Layer 3 of a small transformer language model trained on English Wikipedia (12 layers, counted from 0, width 96). Numbers have three digits each and are written without spaces.
In attention head 0, each number of a token's query is one row of weights dot the token's vector x. The head spreads its attention over the tokens so far by the softmax of query dot key.

Query weights of the head. A number n stands for (n - 500) times 0.0013.
q0: 568814584283712697382559539557599352521638535485428562480637631414313534474526453477524334513287564465530639335301235592566692375484599302630327406549393505884367727470636508435445214443641679219639611586498472553520331471453327569580503650330587316386730552332373483417574367717452700608
q1: 518470344321429289602407598639144511522646625594383655473669237446347334479519358315576504347782446683561554642395685500488418310451203510713361576336269384604505679509456522347352521594523424501602165583410796660364450494350330526450605344590293474548470704522194454380465445338367430291
q2: 541660650707438642507557449262487587089442414438807458341295667500662657487373687674549602733427600426403450397455411451408560534457764333382387491462507605310735484555774356666321405618504683411469690279631340447605519344563344576569398448491792533524382402474527520397321765702646470518
q3: 761547531496680446592576664590784585551550483389362554550464549395364232690532186516472165275514443457621520367449581665451358542536559462618388514521407268562371644330549442500545365591306501408538527589439469424480687475585376442336350544522350647752777496511464582649579260404504464471
q4: 429163413508626343526511533613739548852459522529284491399569408474464520726726256298451164303663363526491441613679570687520414558547367591569632415628555365583405633369375625348862559526503351724460267560376489508264553593528581388343353564508421535535446529470560453610630411492463497621
q5: 398376413571634675531468403411366618197349425642628514406493674562775487625424666501446589715417546358639423676553551465618465667509535614434467501494515707294520381520677430650344619635486530482330741368368477430649482263494568405455445506579575365590349538500486528408291628651626323559
q6: 569437642453260424380473473508465375529448400618584590514586455693537327490518524559529567634626464541487405389564511511520530441478402706454554483459521621431408408522564378421500591465513573560580340658679581544526443455429450467470593446541536453517528632227352415380513587595424419535
q7: 554616395390659556564508694522567328400434506364427538567540557388379633523512642479427481432478522699498516550503422519656501424722435428485500390547355598653530541727415644622476472362788471455379519284412453425395556606439335514639437615582400555488469580630549407612451546435481474417
q8: 380512400552474376558304313541372521436376595621573407364646564515490413537460525368637551533537535334575511745424792387641495456514383575432498676574498439497734551506657394294352376537468524620478495623460674447609348262377499430304525564433622482551748735699269642370405464468707514425
q9: 349683595569261527467364487399700484409440322591555247466460357724385572484322630563480390509471572640449717430392564404643742590353431610520582640655571556436441522538680415481381437758435465455544678595585601498685185356524517598366348571432598470491590429542465574664429482442697596441
q10: 527422374381446424380512422592528360742505713508294341565573480553274299476469271264541481318655490582339608449402589510617503227592500554522547527464674200529685590368489636269507324437440375526718306708518646656255382559331470521420555497432340582331804574527468654618743305487310538434
q11: 720413558505506635427823603483569607468576613498491584571491599466445381332660264570360370482536256473500256233657367652437362509505515517437399360342560459543570589370609488416491619506430487519619470659633401523396492538552511517498412419388379559539633421284337601597596459576279485504
q12: 417506532630666529578591339563412465568595534536572435519432587549506356673526466424456624516470533396434444510468509556490502542388562565533527605507567589532499547332609555579490320526467418409496685398266567586514501429481423400354489641636557356526437536384502513442662496549415504568
q13: 313493244391402294558423519684578533660651795639276317686606090688242403581230040212586381216802624654363600467491566549535491236434496375624466667403382348605495684245576685378559359447595376385956179635284808813300363515359478341392651552544291419258699744395199385530948094414190555373
q14: 675318525531574512563544610403456494288422434293560835175309743247679795490740772732416661558323295287446424690575505482556463670501451585489575282548463493536553456696413419575525686375625690469169632289501355267554717638390631477684256680582532540531286460698696516330308652593763563639
q15: 532596534491504427426735617557467511549441749558547440423448541567301286642437401669405384483443610419390353414495452544409477407442323612491571436516635388362581635560551464464470513691407530446584399463549493455549615429389416699228364428426445498526692531630473633422575517323667541422
q16: 377632522597725488409594593430510637444507484497538306538520569441608429385402442426456536337419552377556630591649528447558370538492559668546477385462495473492549392543560615680466550641567349542511569556504582439576653375549630611503502467464545439178465415623540455468316455423544402634
q17: 465630448419484673373591508423494620562548652549505400523590371670543549383354576615558505647650515543554595259492511668468559385537404493528458559512378624431653489576522403477453305535566461487497609610545510537499584493496418291397725601388440590415479449525510670657613517382329564279
q18: 342658526494491620467498550555396751530502473604602540514414465565592486649405606538360502476434600363647504589463566383524526408413498635435485517512493561394359391539551419529412328546500254227443625544425572672535416576459456531515389560450630349370373590495422472190468491496466593416
q19: 436695389383747515465261425451266758349431658508452635449560529405493718406514543470583670394385536409490543693468596489482451458529521452372538487484541458416473311580410684391406436567682405527323614414384468484530402416466548503610369525288670557363532396446371688341435592561484434570
q20: 325493441468767541484499475606556575581504470372468337468468525495330363296519455505354518551580626454713565447529573435617455665574395266416408541523494433486358521499549414825568581566690407519486440436501481519546686471422488499534373583524450403599413561473600467359479432478499442672
q21: 345545357492701472517439449552440656286482666657530607428428585546568561733524519465402582451490645310637381591396525505526563549458503420502580469610372656516475460466476698452403313692563362450401654364360544623570512407440489619441528523515591350602416556545486545383449566554514321634
q22: 539430547538490532628501542607573365385473436472555539479400396392579549566474476451411531536438480498305434686640479502543701654349515550367530453457395562432525503526540434571556568302541574469350654646709593622401583524542668518504368572513509446397535665648533366707475608611437552541
q23: 401617585607325617583747526607617705665653369620567555523531454503365452526612426498334367492555477432733424378554507519564396608388418736521411484394442606362426507409437766560348470831403405402401523613532465596439580500648403421644284584672499496454218567402413381561519562490502639556
q24: 404477207174654195606260416749304370600704595715301533631678234495195352630368230169476297209681678563464503631461754578468237315410382407683330681393310225809592736300549618505326244460595337502630325488348846623286320454535451389432655582629428348405347797670142405553565297269381592296
q25: 428358539628411475459593481367389656263274495465618563353329450527694575420460702649363643722626398523494477439502391463456509619653428595278499470349532612179580259615503435648355716508535511479376530439463456428605674543509493607503395394542534521578347397443520627529358531549514349529
q26: 349631575645514580464521382268730468581440380437550349533419760517680701521434572581534547622354506364494352566490335310579550565445651420442669383614575542563396322566363526541718412544556498521448782434580232480590572560622613512583468677433704415285412461434663482503552683604590642577
q27: 428656432451406532592507548459337410376659557565701564596492495574564391422414535634454619554457558393576637293532712624478574429350579333691325586543410433502567641437666477686074515536457808312548462481683597552647460203574366558355615367453519423661616663484322411424437440371533441638
q28: 555622405431501445618408542482500529486665596545469459608474482475315480600437370404579419265388551505482641325459648685396541365437574300738374675508535302519578683214549516489448348469471549440621452502523620534462346384493509396345535564433451543680748508556471490589633324407513564564
q29: 474364622536528341472474551551642588463447525443522529347498629241626707673665441482578487476448409300303372732599399574495267526659378609415476384428682465612654455600488416439648433502467578703398592471395407250435552585420465534434375516422621550436430439562586451562528577471672602504
q30: 531601415467539402349430626604564317801599602587296427677614265383144358613588182285494288213642355534462553531728604661416443365595511527560590454545638409609575541378240524359698394427554281562633266603285566611356524577446434544332641416585387573512572620536452643493756405340331608500
q31: 469419578525630577583457485462434512288447453576568466385322575406778676573493702589631571533332472407550558672570456350471506716421567422330538398568526684475617412608683548654487554498510573360345788256328453440632660438449484416532330481409620398411392525517711433543358754509703443504
q32: 574290648457644483467600703530472591164525488486483596548233560175662633609549431605368602555530426448501313658557419590409355633626471613529362390332593747635582487727660474595386623472592543498462593531365332288354726674433371610642369273506419651476268619406688466617355578600642500430
q33: 533437456486353401377293272708507394522344545601630251385742371610459619400330616377567387764723565373664389589484613389631622545445509568504536660310506454397517353593368405479582516488265647610463404629642638534617417395469636527495609384598580617485440485606456604573389560510598391402
q34: 519602560495566560532416500401485477188519533480520499520421536444549481416442593545471545464454589461423531450488441543512461647545532472536394504656536592552575503428634496661408330583562656558526512420482442490480531500515474421559448439389419502290517559554460611421539447497644613437
q35: 627636483382724544498453673427680582413483490639553648662467350442714711586386536403463601343371419373308616495565402468554597579455426560613533481750471428649662473351547637667432362280754621435422854359349521557540491501483539660464581678338594367540506565401402571563619422532499580583
q36: 431424582394448603710517437453415553421759610430575683367410547460550436626601612538522443363373488435365442496473444532526469565487401469654323395658286603558460732453644441631486449526780559285462575454414543548467667560514424423718278774479691462547483698670625347374576482605608605538
q37: 499617391346516506507333484590406448323397535509421350439616401489428540525427563422635515498514619455586524611310489509591612518571556399408462531537431642477445471566544466569460367580540360437466549340361480436518447561472436518442467486590486469558525500586382470481507550544510420478
q38: 461368484568605702566565597442362691376485439404464623299391499352647613598479541466487648489412416347585414545402556445376396558521587385468488224547488458401594651505607571518269571372647528480307658313510407474479544432495453547511357640573557468518294546404423502269439555663690561668
q39: 476549438391509497601411445628527425430478537479485434290547518445306338590482293638499488395468484608430508304547364550396443609619402553352514407611544382447560438480423478484367537369528652648482598455676624445496441367559426573385552494696434452576741465413578581413606554507628466526
q40: 479635567553376476421517497589646467614524463587683419488443492514377579500412476384413457584472507496492506409486576549455560600289446561437630520541613632582626458549483396386567529404371427427586631724478423527462354495454488415320437367447505430170444511543585391540559564384385603432
q41: 589338368381554641538550425509692463519385561543372428430413576711448389355396454535425510521552371538367528425563599409642456550496561598429526497468561374540451446466436556646613461472455723576518330574750536572534448493466637469538560401514424536462628316519471526486518429705450425647
q42: 355700353346576616503242510682417682342373572536365367391587551541514577648398661528668470436662473496565646564452655333612588484624330428399594538555537451530471581525563606374309223536625326406437472320236711444581278451386386599496491541316603518560651598697406603514464300398628387375
q43: 472590442425564542437479528523447531493367486662312319623479446538584435570497499437484418418575606505589743392625379473467625574505448649412641668597410568427412497546484440700555322411482339522576549387423463489419371364533465469256772557325504424561329398527481555511481395579461418369
q44: 471517620553477374657571562428542508578472516353622679466589556440430494451478387512507379382447415565517542728628469412494410514434373518556357379509514382533457455427481363377579705424455648578428552555525544494393391568431592547416369432508562457494536581392537352416556654532458564455
q45: 374444387481540433382443452525669517558432511553495591420391389661633622639393345724385471466486506543566608568533580344334359486376724366544494398539526454496432428413528448310515723515338532711460460493414593463689599383525682467574435506501601429650397508616648557493544457475513588556
q46: 507689518356615604499497577582465534449388605579503397486509616509488668550419566550359404638624563537519436378409507494642545564596258493487489533518514649397741522628493593556348309795442348510542543323386571464469498359428325589354647524417452260533759625624339693474476501370466486285
q47: 448435480617422585634689510571513633654464549355546432321185475540403522585431341447293316465526523633463402455512334554488461524456508400513407344392487492507378568482513462429698779546534470388418445555621354499445593600576459508592255488582458580474304467631577558523454516523379607495
q48: 476571573563586730481485573553274566540638516393508591506482589344517435561531409503478650210354464421488529510583369498525451703455514561351493386439400524396546428505470457541334579417727452424436493689519516540521652346413329697510536513480483511659558537452660487383540490468519603623
q49: 481514422476751510444704383469345566359505556645442536441312586600330399767480303621418572394492478341348393461470453599416455569442420600412517601462416568588667475321599548583505513609570543524468508594453423442441638475520494606405477365526493431431519699633476611722448577473423277492
q50: 637579482577601381398746440419354632481679542470596514564537372425405617444434382343604726522409504515418548556709537568458350689403696497517408599593468463581675453476418451560400743448647422410524603808467461543555676608333462494622461342485457578292510458588563467511511689318433327438
q51: 616645450392516435481504603425688534520534477350469581635672725479491311317597538524482450474500429483296538527548605522524472363627495598533497342561436514465488564586638425398501459415458410666476481700607589362372352499553416373473523576410452559385803457485527480422476398459522424313
q52: 520529298317602503577514366501277583410600659514561722459431512484688529604538556479610756376507426327481512662462652582655519531514461404568505507557434541647542445500538515476508320308726570357432504334277574563556520558416477553531534575493399378502434642356307480233529525548466421585
q53: 602591327519410621500474435588372716584556582406388333476551441447660481601465537375520448495569423591449573529725457601628538493535469515469571422635409622733318525424520502517388543474600481591421612290459603558572361584698634335478586465102577434397740503395394376468384552601547441473
q54: 570401489577420549335750474588534497597574714575410501524402444569527533654434442600547448585535563528594386418509521396442445458314388485367566481552504631415479424472522534396666345589492432421561462614488433513468431618535426518509380508307505293608557420433387552445594611612385515530
q55: 518484432522478455579710413503518483578627601522638623516468397498573532432575676371504723390330576542292665647364581438544551316490609376371571378492503486429640364621504458398612600364583587309513595476551534518439547573534565402578510657462472600524593397627681372296571661629474507634
q56: 362627556307487590542362481640366500338380702489436466454620536458456597538511628410539581569521601510598531552319282587510661345449399277509476464514304622657343698503611562490509314529721464377470564367263616569433324496556376493681485594526450482540497584426480443439464427616427528418
q57: 403591402424380369442400519625480694445448581417500465473711567460355719462687449423407565374519625528626611486649481511602555387497393513599413407530489499340336452412402548446669663458491479465429331428580461352651458449569438522663524584489568495660541505520569640244383404394544598566
q58: 538629404359585658540407364481383487517392556486559535467612539525222525316506410375467544603472418452404457395467475542557663413558509392342655472563494587559544452562428524690388330262607489518427544570548492413566452597545541548404610543507559465454414454531521607345455473551440521532
q59: 348414547603331530437561527583681429630439542572427223495378423420423573558397735516545380673585431562481345570713408571457538454391483614606501463511617644605542594464534543494577567588415282716596543616448632513466477604466589559478445451468600705463458586602494401608496356355591524344
q60: 504605585419507506401494547443636446458660330317408576650751546296545564288573476478483469566467431452535480449542530543590423491552520454586509483468499579448690495709472485519438559404393593637563414645594256411384509466530509501432412394525384482536661473441624579694546570463431657642
q61: 636480609685295488391548464342787312588495353327539474457504654620563455448505514512474335542513494553466494323439515588468465512561445604548541523458657414414544433487379423410604623517120638671478253737814354433482507571565504569495478377489481650512542305443612481584442497534550351542
q62: 681300483666366222469436528480606381648511329383441412482492452453688510493609493475465412519526443516446357440641501468528506382554512642514421534348646355540480446617441512505604629392259435333554357612545524497576524465448637466481540406443464613532520476689469572711435424525651520447
q63: 371541623556498395365389490509535369426536318485417321479477401299372570300551494364476484501516513615524565468473427503338467283534456430547470397439499399487491533643393558521636415497401389634546375500470404472541427566584426334528454516541590664415368351622556376708440533462503501544

Each question shows a short text with each token's key, already scaled and adjusted for position as the last token sees it. A number n stands for (n - 500) times 0.0021.

Then comes the last token's vector x. A number n stands for (n - 500) times 0.0055.

0 " which": 579579472495426614405551562509426504560386569534405559501401544472460507456396371556523415418584562514650495513675308547486562572568490519543554445502431498483482525445555546505548454487524502
1 " can": 583599567437425570495573512484412471512399575565436522492406542476463517506469416531451485404580602519601511513681361525470535514561465530495510478490476435528445595493512512469532460456509481
2 " be": 541600626436383625478566544523416449528394608573452534485429565491459531562579461524455514387603602555641482555718317534487557582522452553540490460539523465542453598478503494449540460456484485
3 " rec": 418519611401405687505581566455382468506408606457422517510467485533497533628640544471334480401611631577639510534885301503469571582516460477446449464525514524605465505431592514541526472396447428
4 "alled": 424450649415429613497574571494431480529407588519444506489397512498448523498630551470390536397603627538605484550754296482455552594537440495538465464551487513521444552432544481484583479458493509
5 " or": 443367574471522607527538522515397515535404589529414521474401538475456527425539620493403538387597582474589564540623379510457506584533503552523524438499449486517502574437547482438575450453496479
6 " ed": 568335517462507645528586550499400495509398609561417530535419496521479556377484668416297553393612667534607519549856290526482524597531465480530430477504458522563435558478585486499555494383479467
x: 587585445525477531545511399382520611440360443363401537463584551399493413567624516623514508561369481468481499421478390567414613527320434346413503563535479470453502401656236414467463370492339445593187606531518401472598489369527461479542475479430510593673449511559639644466400282489593394443
Which token does the last token look at most? 6 " ed"

0 "es": 618619617479391574543532544460435488596417526497361603479384550442410508496501390580454472369551536586618467532724276513474589573563430482522454440458495472547473574463544479482506451460519503
1 " |": 595650595512437589355562548482443500576405597483464545487457520495478522610511353598528418427632592440700511569676327477442555570528485530493537492521496464533520525464550490445570427427499517
2 " P": 428565703412378627451642543500405427490447563532431543504430547488426502750662566446371515410568624496685530537952239540456510610524502573564463453485486524555481534468627529470558468327405495
3 "BA": 334512659399366642448581613495457465540417593508424539487425555485469450583637511520397496341597603506739501550807214477459612633531498493576505453511470542534513526491609483482547441434450463
4 " |": 402410663411425609397538527497429488556410601488464537500450520506486516399621584572464470380638619431699512573695327464449547577519474541492537498523502466542524533469562485437571421415491508
5 " Party": 481382595384440610503565576497440472454405632477407519471478497483461456394523635505359543354617615535667504485741293460412571606523481530534530429483463484542498486494564501518511443470526536
6 "-": 596348483476485631458496468491397497563409568479457542462407542490481501389425620504439477368613616428680511595776324521419588545548479545509549468526505461557529514434566440449548414400456474
x: 600569538654582569463468465432590507474489453473498372425416575455555590508506474584475538480346618290591470510374463444470345571305560487513432641442569447584566509557730427480515355453358566602222528472584374305633507504596528397461538614489615437388512545457534479483260582484572601524
Which token does the last token look at most? 5 " Party"

0 " C": 769685633412361643418655610512441464551454553502422532451439514495433506451480390487444435464566569510681545516932248564448532617542496507566457425482479518545503523449582512506547464367432490
1 "es": 604625677456394594508587552465436503590436534520366574478382560459404511618584445528416479403562574536618500530788271514462544607557445498537467436482487476543461591467564490465512452412512502
2 "ar": 483555654417449586472561535545470508529446546470419565432445498434388536648636549470406488393572562560634497485781248506456586550558472533532500408475513512500470533476555480470524500471479552
3 " Jim": 341567638399392643422604550495439485565397567486439583512440536475492513663670515452384496404577626566685529482856218509472593580604474501600527430480465490472500553461572501495595451397458465
4 "ene": 344384591454510571525549521511432514549424552512370565441429482461437554408595613454398514368575557520633536502754255506433568556551478538561536396468461485496483494465547498470532446457482501
5 "z": 550374491490515557543526515478422487594424495490396557478416522461414508302470652452419532416563554566636483496775269536475587545571470472524465426451487475503515534460553481476528485447465542
6 " Jr": 649343508531498637460628584515445476553407587537448521502397503482466509354444647404322551405623637539645514528872234537471578643548480446574492458508454524495482547470609472497582439409501520
x: 509574557563444534577428485320479597486377472393439388529562597471564484495472551821510644618368451480616537531679390546401382557519578415404404529512600565577466365579259485374501602451565430551282647395626433513626605474655447463485499391388518565651505441427648555482452418388629502428
Which token does the last token look at most? 4 "ene"

0 " later": 542582521474384620433543605504450494556413569527407551480366537487454484456394359634493421403588622567671485525759300511487597566539464529558515432540464480519460532460540445470565430464488483
1 " the": 604639552481427616393547536544391513468374589512461509457436514434469482519468365529490427414587571428682521538621355546443578549562544521512570467530453507488551471408524522440529431508493497
2 " family": 557613625393404625457612605508395461488370608549413523470400500461471478560533416567421475388575609563641438527694287553476600559492514513551544423536463524496463508494533512514542433502501501
3 " rel": 479523635395439671517506587498402457503405602469397564540433486484453514596628548559383463373639570601649498479819318488546559575485509603474431450477538539581468572498559468470584450400476457
4 "oc": 373417522453466638525586537493406466528436523447382533476476509512422508436537626458375494376582588569630498502856253499468572555490501505442445430505519540586472531474565551500507504458460501
5 "ated": 485420560398451616522565559435422489561400576475399508495377527481411545456565606496405508396589605521628428578743289474486565581505472501494448485498471529545424516455544531518548519475495493
6 " to": 571370521429503553447543485418426522555407571574392519474396526465415497403510616435446515427604601464630505532651354554505534549579484548583527455471411475498496566445524507472543483472500493
x: 399637429350546518453503480608699466386387407526574440429495564395486559385446461575366478546375540469542392483616576585531522502436394515500539344473533445475515450634483574600390541505653588470191554507538501459550540501642514519492410496468548604494529462675497383476202526517554518595
Which token does the last token look at most? 2 " family"

0 "ors": 623586592488382539534494563478455510576415543508378621496403514425444484487479388573478478350584557576647441498698274516481610581542446535554470446462518485509456544456549449496554460455490514
1 ",": 605656595467427627409544586462413481594397570469434550472413522485467482553516404572449461428615537525660505530667291512484577586595505548513506427468445477490548554423561490483583439464494520
2 " s": 506583668408374661597546569507387444529405588541398539564399537516446577606601535528325492381573632546630482517844328506508527600531486523505417498484452487582438558442579456487551469377465433
3 "ter": 395451630421444619531516521555377471545403538518434563501385523471471491563647599478361498389569582539614518514759254508501571552535449555487517439502542488516481575488556510474605440415468471
4 "e": 400380550490482545575515488500414510571408524520390562494423508439414550366555648444388535410538551494611499519741254520494544565548487497519502478468486473524435523458554508482463481458467516
5 "o": 561387479420507543599506507494423520560420519504391582460395502440417522327488671443384537401543604546637488533769239521467559562576483494526484460442478456533511528444573494477543488459453516
6 " quarter": 583323482425478636539479590499441476566399601498411543514427530476469505420420663398356559395623577595672496522858223516474618632576428508524462480496495498534458519474574519537594433388475475
x: 664533566607546562450562546388418574454492497574572622432604538346588475447622594560553610443369507411472463470581548255410378666505501441481620644500571544576531413524389425491423495577629395628154496416484461447560540663509503562632476556503639663669536519467447508392364428503495482521
Which token does the last token look at most, and with what share of its attention? 2 " s", with about 30%

0 " |": 637627525544432587353571562489450492565409598486466534494453518500477519487422322597541413431627601439707497570694319471447549581523484538494542494523492466530529529460560493442570425423498521
1 " Independent": 651671617425328592391617586499449489504409600484435561510445548445453479579471368547471456386598592519710507528820244488448609631555487502604520408485484526525493534478574483527558437427480512
2 " |": 451601669463412584391570525496447478536426594482451538510452513503485514633610430615483450399624619435698502565718321461463541588522482545493538491515488464543526535469585488448568416404484515
3 " L": 275448648450378659460606572507427447530431572550432573535422534511430506561658616463383538400600636530698453532985226547486514655564487557574467464495466505546514560449650503446520456358423502
4 "ag": 345377559433458631501582514566437456483426541492439542481387518443451485406599657433330527366585635506670517495871222500533554535539515573517509439480495534501517524509610454459565481395451522
5 "una": 517366549406452582559504559540408505536403560514425570458364543439413514386517654476383571374572604552657442520799187495494553541538498535559528437485519466491452520474563512454551457463485533
6 " |": 631360524382452606441517516500438481549420595483447547507446513499482518443442675501429505367641608448695496561716311465466550586532482545501529482516482462535519539462580485449571414404488518
x: 567457460558527522484491549469478525480461507487496470471445625471544502501540508585405534576435434471547471475560461455484382538523455500516333528456526458471496568540775488516519589486462541530270500526500425265522536483548330565474461382514514491550512465459503507459077592522610434507
Which token does the last token look at most? 3 " L"

0 "ag": 660624614440413572522520535534473494558430499462383592430387497401393475471484427555433481366567540575643481467745226521530587508576506550510475415421504504482500511499560447488557486473459538
1 "una": 585624615443417585519492583531443504577413540494398600439383510421384508599542420573470514380582517591645451493739195519505577537566487524559486415448521470475451522478539506487551465490488547
2 " |": 461614647480439599366541550485441498586403594481462555490459516491472520646604405597522428416643579449697509568676321480451556569537488533494529487513495464527520526465551491448574424426497518
3 " 2": 359444682385339629530518609524435489531426574507434575490414543521454491435662632631375522348580616540713480546887246492433633662517431542542468491528528509602499525467593508499568429367423472
4 "nd": 394368580435439636522524512528414473501409561462415548505424514488460503416583646465347517334579640522669441523893221484459562567542456598505506426506480517536492555482618519449520477390442494
5 " |": 532354599383435583429537502504430478546420598487461543513453518507494524360533657535437484379632619433691512575708320458466538580517467537488531510517507467545521530472581484451579416397475510
6 "\n": 666344603467381725330454660486417525682359573483464559458437532480476506447381653570545545334699581469750509576807276534435583578540493527525536481507499472530514516459526466440561443428494507
x: 529496487549530558511519527481547529461716509464475543486440570141526496496671430549443566443392417495490466493511495541496114499615525517504278439478637468592526492498494484507534497464472543516111540520444352329430558564489432503513513483534498493473460443444483529472407502486583539523
Which token does the last token look at most? 6 "\n"

0 "es": 618619617479391574543532544460435488596417526497361603479384550442410508496501390580454472369551536586618467532724276513474589573563430482522454440458495472547473574463544479482506451460519503
1 "k": 589606662409398594526501560507445496574414512501426579483394530451422509665567489525421501391564584592654429488797214538505598552566481494540455475489477503503495549449573471460550491452458519
2 "id": 427520660390430540560473545525442535554430505507411580467402511426424522611621543479404521378585604591626441489744276525488554552531456495534461457465495485502462562447554449471566459457477528
3 "en": 380475625394449550577454569485461548590426516492397590452411520437456499522610582501389534377563571604623439492684260513494605555541448497557478464500479469490503570452544428490573478461470506
4 " Labour": 326457626373433575513581555490433464511408591534386605509430502453442483468654600451373503378597574559650501522780268527446603611576478512594498405475473487517469537484576473524566409429472493
5 " Camp": 370343580415486650451601539496419422479416612467416540464439517487479478353575605400331547390609609584656483512844271530461581544583471519497513436491479463516497539504596487469515442432491493
6 " by": 545342542400497630500460553455410505578389571517404576498410529469438481420483633438422556366615618541669473537714306530475574581599469513591497433472472476519497562453531468453580454442503460
x: 520567453462546598410589500505502509409442601496506550506495571334537540460460366580337506419502522504596521492533554449452476648515515371484567386445471497459494479557525434577417483454515631563073513535558525374552554531482480461561546564424570497562508480532521458464245498587589505659
Which token does the last token look at most, and with what share of its attention? 5 " Camp", with about 70%

0 "-": 640655500497500582381527553463451488616415564452453552451447485486481476438415378511508408444636557457675536593709336526440572542593493510509496468515490472554555497432566418461547430427460496
1 "N": 605634666488404541479574543488458496588473538527387609492423507486457488767586442495447536397586588445688529560844288515455521577523490483591471482478504482586520586474610440435553465371394469
2 "A": 378583678420402569516570560532521503585483542495385617483420536460441512746655545491377499357560539450697538572855215487468558643576504496594467455478455553551520539478670475469536461363404458
3 "TC": 309518641402411600472531610525459497536425598497439528481425479488444443535644492482397520395593570494672482503792263497471563599530503520576516451493482503520487504482585451497558447456448517
4 "C": 325357571437463608545546596497474496615465532481385585482387505487396494284566650422352517371591582488698490556887209476468558645543488492562447416478469560557482538433653464477559446405413498
5 "O": 587357512449495571523556565481495528607468531523388582461415514502429498234520653439363535397579594491677502562853199513488543626569506494584465449506466530548511543473656499470536475403414474
6 " |": 651359523376463580455506495491426479560422599466453559509460518503489511435442680486429481394630601433678532580676342460474538564535474526489506501508526458561506532476570461455576426406463491
x: 589516516610470537478517621499461434504545535512531521491407527430489513512570550542474520534450495451473476435527433480471454532468442525514254517473508513507495556544688461522445545500538555497204411515537373324607514480517352542500491403522525490528514491551525486502088578543620458500
Which token does the last token look at most? 3 "TC"

0 "atch": 640635570451393592502490567507489466613414543495416594525404536456434527460438365602493447382589551597680456494814195486534582569587439568561476484455494479487474544495560469470576454408453478
1 "ing": 560613615407427582554494578512468464590413552500404595515378512425403513591553422591450477346558532555651442542703249486504573592564443541555449447429476523501500527478550471484568460451494496
2 " the": 547628607460427629408546536555381503468370591504469516462443508434466488603567411516470447404585565435676526531615344536454574546563541515508564476514460497490555472419524522443547439505492504
3 " ar": 456518645408424679532557576578388464500395615548454535527442522488464558614624565477331482382600618560632526513788295510506537602483516528487469422516554536553502567472570501448599440409474433
4 "pe": 415381567465459550499511516514429495504422583511402524478456520441430525422562649470407531399579557521624485482736267546503573618498481579526522463484526513489453522478574566490491464455479531
5 "g": 532373497534496621496545555562436472554444539500415549451399496467419528375453626460396531381586580528633461479775270538480587552512467524519501414526468489503462560453570462461503463474494528
6 "g": 650456408548523579547530538553431479573438518499409563445391497450406533470371608465403554406570578548627460484761254544490584547526471505523485412500472477494477555443563463466523466476483536
x: 405465480750397503650498556480423591476419508386450418513385647587530445592523647690422589487333567593475447634557526617519380669683437537494556645695475524544433431495365440526511512482419620508282674374463538399525585447567569491283510423456508471509404502428598536478494780549658456473
Which token does the last token look at most, and with what share of its attention? 3 " ar", with about 50%

0 "ters": 592609574491409573506518579490434459578401559500405591487384537439426455464479386619483431362587531584648449508691263530469633580564452539546492434474492510502485536498540492497550429474518496
1 " and": 563611568478451598439533570482413516578383572527442541471388562452441483534507402570476454417589583486632519549571370529474554567570506517546538459475445515478509528435515500476570472500509506
2 " en": 597606613373425661523512525484382484515423569475416508526495552518461544587584506469346455391576585546600502531779365478494518552553475551461482445486471488560476557435566514490481477424458416
3 "velop": 408559632368416600486546586465441503539395587524399568488436478488490479592641490517404514368613610581641461519767241541499585565545482552549473484507500507503475560514551466498561487449464470
4 "es": 436383588427456584587496550447417500607402531512372606485372546447410481424556631513397509380577572569627443535748265519483568572565422519526453448471502487542450583459544453468495457461513488
5 ".": 505355593440459629405524543449411539631404563499439543495432496546491538335555637489431480397619588460658539545710324521465589565578464519529513464553480456558501553448527453490554460436478491
6 "\n": 677342602490418719320463646466415531683367573505464545484460510516469524439394654543523558349697583463714530564795307532441574597551486518511529474500491469538502520459540467461552443426494509
x: 593494474505571526531531504510566553491636509479517480503402584195492490512708457554498505442419399508531499455565525570470180531587503458502310404500627521508573546544535506503576475474523512527061557518457313438467637519515317494462558482569490532490502421487529558521470503468631495490
Which token does the last token look at most? 6 "\n"

0 "go": 592601567457398593476527564514449481552417563531407544444427525470439497468461394600496484390578591561668452508741247530501587553542475528535508452482504436480464521480540495490528464482462505
1 " Ty": 685661614339373655457589567565429469542413550495464594476415527459448543522496433494383430400564621589640498493800217519522583556581488543547519420512542491465468534446559469458601456430442481
2 " |": 456611651477442598365542546482442494589406593481460553494454518493474525649608410592520427415641581444700516569681319477453557571538487530498527486513495463533518528465551487442576422422494515
3 " N": 251472646460409605443628522509402445544440555534423548489416555475438513546667619452378536433596624493694566527905261527477508610534490529604498472457517456551506536450574507457562456351423479
4 "U": 335403616435408626443590584526488503543456557532420530475412515498492463322639601486391499338613618448714506572890219518457580660520512511619510449563448596552548514466668471460576442377426467
5 "P": 573332502416460601512555559449474495587458539515364608462372566481447446223507680456370533340609608485712478596942205527445599591545494510579480454497446558569505598504685463463576456347384465
6 " |": 648362520382452592436524496499430486550420598482454543506453517509491517452435683502431489370637616424690520574702324457459546576517468538492527500520509464552514534473573478446573421402479506
x: 578484473587484518464477574477505481489497521498512445482441600451519510505579517561436491556436440460494471469525442446485410502493444525505295522480522459494505563555747485505489582486470550514240441497520386279540537503526343548482478373503529488520513446479512496496077585561594434502
Which token does the last token look at most? 4 "U"

0 "ama": 642599557517420545470502545518465517575415563480417590459419506411418494480436375583518467408582506519681512510700245497449601545565469525559520429450523458499502483466512499513542452475491529
1 " |": 592648594515434590355556554486445496575408597483464542492455520495477522608514348605532417423634591440706507569686321473446553572526486539494538489519498464532524527464551492443570423423497516
2 " CO": 485636614434348663394629602514473484531405609565486524502486504540466489724598416497415490393597621478704528538829237503477550657555499485624514466559506566516540494462577486501542473420469468
3 "O": 272516616422421613474605544487472504545447547516413561464423515507454502547641579488380507370567627480688499562862214504470558608548506514579502439527472553547537534463638526470536479413432462
4 "P": 308364567414441621486557567469461488577453534513364618457365559458445451308607665473381512349611584503709491565906213535468612577547499525569497420477465549541506605509665476481600450366391472
5 "-": 474304536495465633438509490485416502604427540465448558461391550493478504290537635502440451378620602447700522585844256523430612562562471547536529444527515466551526528424584430454578408365429468
6 "N": 800379438486488541550525552482453500610467531530365615486391526485457496457383663473375556379610585486705494558897226512455556591531476481615472450489483488577507614472621449439559451362395459
x: 553655555795420538432731632499529384437554474469416493446326748514422470465438532464419498539539552473506592535528357521543475533642371553472465454464533611586455258609424527483406595486361596419307684422593408366732592559542507475554352482407460471453547353550602529465451629585652450584
Which token does the last token look at most, and with what share of its attention? 5 "-", with about 70%